Layer 3 of a small transformer language model trained on English Wikipedia (15 layers, counted from 0, width 128).
A neuron adds its activation times its output weights to the MLP's output. To switch it off is to set its activation to zero at one token and run the rest of the model.

Output weights of the MLP neurons that the questions are about. A number n stands for n times 0.002.
n71: -19 -25 9 -12 20 25 -44 21 -53 38 -23 19 1 -3 20 51 8 30 -38 -13 9 20 -40 -26 12 -16 -13 -30 36 -9 -17 7 -8 1 1 -39 54 -36 40 -9 35 -26 -50 -47 -21 -68 21 -17 -16 -12 -38 -14 -19 43 -16 24 2 20 -23 -34 34 -15 38 19 17 -25 9 -29 -51 28 -43 20 8 -33 46 -5 0 15 3 60 0 -20 7 -15 20 20 41 3 12 -55 -34 12 10 -23 23 48 24 24 23 -17 -3 -2 -11 15 -21 4 -29 39 -24 -19 40 -23 -30 -5 -10 -10 35 43 -6 -22 34 -26 10 24 33 62 -25 22
n150: 26 7 -45 32 13 30 -6 6 5 -6 30 50 6 30 6 -7 -26 -15 -18 -72 -4 19 -42 -38 41 34 -30 6 -33 -60 -35 -19 -28 -27 56 41 61 -3 -17 -8 7 -39 6 11 39 -40 4 28 6 13 23 -50 -23 5 15 37 2 -29 11 38 4 -3 23 -23 -23 -2 32 -38 -6 39 -62 -10 -16 8 69 -37 54 15 -1 2 -25 -5 -17 14 -12 24 28 8 -3 -36 -17 -42 13 32 23 17 -19 -6 56 44 -33 40 -38 -19 -3 1 -33 -7 48 -11 -29 -23 -39 12 -1 16 13 22 -9 12 22 -9 -9 -6 -9 -8 3 13
n215: -4 32 -8 1 -37 16 -12 7 -21 -32 8 -5 -10 11 26 -3 39 41 -1 34 16 5 -21 11 -12 64 33 -81 -3 31 28 8 42 14 -36 -1 -18 14 4 6 39 21 -20 34 37 -38 13 7 9 -13 -18 33 5 23 7 -10 -11 14 -11 -52 -10 -17 30 -58 -9 60 -9 -8 9 -13 -2 -9 22 -15 12 18 -6 35 -38 -13 -16 2 -33 -5 24 1 -16 -9 -12 20 9 -10 9 -41 31 -16 29 -30 20 28 -29 14 14 -3 -24 0 -14 -30 -23 11 -51 -14 -42 14 21 30 -8 2 -18 25 -16 1 10 14 -23 -62 -49 36
n216: -3 3 31 -49 -27 -49 17 41 44 -9 -2 -63 32 19 1 -31 -93 -9 -10 24 35 -3 6 4 8 47 5 -11 -2 14 0 -12 -11 16 -33 18 -24 -42 -10 -17 -27 42 2 22 -37 -32 5 34 -21 33 11 -27 11 6 29 -5 33 23 6 -12 14 35 -27 -26 0 8 -9 2 3 -41 -12 -23 1 -27 -48 17 1 -3 -48 6 -4 -32 -16 24 2 -26 -28 18 50 -50 -5 46 -11 27 13 -11 -18 -10 -4 38 20 2 -8 33 -16 -4 -8 -19 2 31 29 -3 -20 -27 0 30 16 39 40 -10 12 18 18 -36 17 4 43 44
n384: 21 -32 21 11 -37 -25 -23 -2 15 -21 -28 0 43 31 -7 29 -28 -33 -13 -7 -14 27 26 13 -1 -7 -14 -29 17 8 60 5 -15 -11 4 9 -16 -35 -34 -29 -15 31 -20 15 -26 9 -13 -35 20 -44 -37 -11 29 32 18 31 -55 10 -24 -23 -10 27 -53 5 21 38 -17 27 -17 -20 8 31 29 -46 -16 9 15 21 24 20 -9 -18 -6 23 55 6 -2 4 63 -33 19 -23 27 -2 70 -44 -23 -24 5 65 6 58 27 33 17 15 -14 28 -23 -19 2 -53 28 -37 20 19 -46 23 -19 23 -32 28 -36 -30 -49 48 -2 -34

Each question names a token from some text and the token that comes next. It shows the activations a of the neurons there, in the order above. A number n stands for n times 0.039.

Then comes g, the gradient of the next token's log-probability with respect to the MLP's output, scaled to length 1. A neuron's effect is roughly proportional to its activation times (output weights . g). A number n stands for n times 0.0046.

"c", then "y"
a: -4 -1 42 -4 -4
g: 5 28 -15 -26 -31 17 12 25 -35 0 23 1 -49 -24 12 -12 -1 -21 15 -9 14 -19 15 -37 -19 -14 9 -5 6 -22 22 44 -23 23 -29 14 -5 -28 33 25 -33 7 7 -16 43 12 -20 0 0 4 -25 18 20 6 4 22 29 -8 -14 -15 17 -12 8 -10 26 -18 -7 1 -24 5 -7 22 15 28 -2 -14 17 24 17 11 -26 6 0 -1 1 0 -31 -15 -19 -11 -26 7 9 -25 -41 -10 35 -20 -8 -2 5 -1 10 -2 35 14 3 -28 -21 -8 12 -8 -22 -20 -3 13 15 9 8 2 33 -14 0 31 2 12 20 24
Switching off which neuron hurts the next token most? n215

"and ", then "13"
a: 0 7 -4 74 -4
g: -14 21 -16 -45 -4 -20 -15 8 -21 6 -20 12 30 9 26 -20 -37 6 -34 37 2 -5 21 -4 -1 14 20 -12 25 4 25 13 -9 24 15 -16 24 10 15 6 -23 -5 6 3 18 10 6 13 -5 26 11 -26 -30 -10 -10 -8 -24 13 -2 -9 -39 6 -7 29 44 30 -33 10 12 -10 14 -7 19 14 -10 -22 19 -10 -12 24 20 -23 2 10 24 -19 6 27 -31 12 12 -10 24 -7 -2 -26 -26 -34 -2 -22 20 -35 -17 12 -3 26 10 -3 -3 -43 15 -37 26 -19 -19 25 -1 19 4 25 2 -19 2 -3 1 3 -25 -5
Switching off which neuron hurts the next token most? n216

"reg", then "ion"
a: -2 -4 14 -4 18
g: 15 31 -8 -18 36 -22 -9 13 -8 25 -17 -30 41 -26 -3 22 -41 7 40 -16 0 34 5 13 36 36 -2 11 12 -11 -12 0 -33 15 3 4 -14 10 -5 27 -12 -23 -6 -34 -15 -3 4 17 -4 31 4 13 -11 13 4 2 22 24 -3 -14 27 -5 -10 8 6 -13 -41 1 -2 16 -1 16 -20 12 -4 -17 -14 20 51 -34 7 2 -9 -19 17 -9 -22 -23 1 -9 -5 16 -10 -9 -10 22 3 -8 6 -3 4 -22 -12 27 0 -65 -12 -49 21 15 6 -3 -16 -3 6 7 19 -2 9 7 10 -27 -18 3 -20 6 14 -10
Which neuron, switched off, raises the next token's probability most? n384

"s ", then "ra"
a: 5 -3 -2 89 28
g: -16 -12 12 9 -22 -3 7 -7 -14 14 -30 2 8 0 -24 -2 -28 13 -4 -6 0 9 -12 -11 -7 7 -24 -5 4 -9 26 -21 7 -33 11 23 38 35 -32 -23 -34 -9 30 -11 -19 35 24 -27 -10 -24 23 35 -2 16 0 20 14 -12 7 -13 -31 15 11 20 -14 21 2 5 16 14 -8 21 2 -9 17 20 23 -4 -18 1 15 29 20 -8 27 28 -21 -16 -28 -30 30 0 -47 -8 -9 -34 17 10 -1 10 -1 12 -24 -14 -30 13 14 1 0 34 4 -11 0 -6 9 11 -29 -18 22 -18 9 5 -17 -27 -23 -2 57 11
Switching off which neuron hurts the next token most? n384

"bre", then "ast "
a: -3 -4 18 -3 -2
g: 7 22 -36 -20 12 -2 -36 1 -35 5 -31 27 27 15 24 -16 7 -15 8 29 -15 29 -1 17 23 33 10 -6 24 3 2 12 6 -26 9 20 -25 12 11 11 -17 15 -9 2 -30 -12 -14 60 15 4 9 9 -4 21 0 6 -15 1 20 -10 16 50 20 -8 27 -10 -22 -28 -15 -23 7 36 -37 -8 4 8 -7 29 31 19 -3 -17 -9 1 -2 3 3 -6 11 1 -26 -11 -13 3 -19 -2 11 -36 -27 -3 -25 35 -21 -13 11 -2 -24 -28 36 22 0 -11 17 -13 0 -32 -8 -7 -13 12 -16 -13 -16 16 -22 -9 -15 -4
Switching off which neuron hurts the next token most? n215

"er ", then "early "
a: 8 -4 0 87 38
g: -42 -13 5 -3 0 20 17 -37 9 -14 -27 -11 1 0 5 -3 -33 16 -23 6 -17 32 8 -20 16 0 -20 -15 -12 -20 -4 -25 9 35 -6 -6 5 -12 6 16 -20 43 -11 0 10 18 0 27 -18 9 -21 -23 31 27 19 -13 16 4 27 -7 12 25 -18 -1 11 12 1 -33 -10 -2 10 -3 -6 12 32 -13 17 -12 16 3 -20 -20 9 45 2 -7 -1 0 -21 -59 -9 11 37 -6 7 29 -19 -30 14 31 10 -49 -12 15 29 28 -1 1 -14 -8 -9 -5 -12 21 12 -7 22 -7 -7 15 1 -10 7 -39 37 -2 -4 -16
Switching off which neuron hurts the next token most? n216

"ative ", then "work"
a: 3 1 -3 47 4
g: 1 -2 -14 34 -39 0 12 18 43 4 -26 -35 4 14 -20 14 9 -11 12 -22 2 -7 10 1 10 10 3 -12 22 -11 -15 -24 -7 -17 -18 17 -7 6 21 -22 37 13 -18 -12 41 16 -14 15 -3 -34 13 -9 14 -5 0 -17 10 19 6 32 -6 -16 -14 22 -17 27 -3 -11 33 -2 -46 13 32 25 -21 11 25 -5 -6 8 30 -10 14 -9 -24 -17 -39 -3 -10 -9 -14 -6 -8 17 -1 30 5 33 -4 -16 13 -12 -16 -14 -29 -4 -2 -22 -17 19 -36 14 2 -20 -17 48 18 -36 10 -18 -9 11 4 -17 39 5 4 10
Switching off which neuron hurts the next token most? n216

"p", then "in"
a: -2 -4 19 -4 -4
g: -16 13 18 3 -16 -26 -16 4 27 13 8 16 25 18 -23 -12 -41 -10 2 17 -4 -2 -23 14 10 -5 6 20 -10 9 -30 20 28 -9 6 10 -15 -1 -3 23 5 -34 10 39 20 7 10 -9 -14 -1 -1 9 -9 -19 -30 -28 -3 12 29 18 7 -14 18 -17 -20 17 -7 -27 -53 5 26 -8 -10 -8 -47 14 12 -6 -29 1 36 -11 3 -27 14 -30 1 -33 -12 33 -1 -6 -11 -34 0 -5 -7 -11 20 0 -14 5 8 20 28 -32 31 -16 6 -23 -10 -3 29 25 12 -10 -10 30 -8 30 11 26 5 -12 -8 31 -23 34
Switching off which neuron hurts the next token most? n215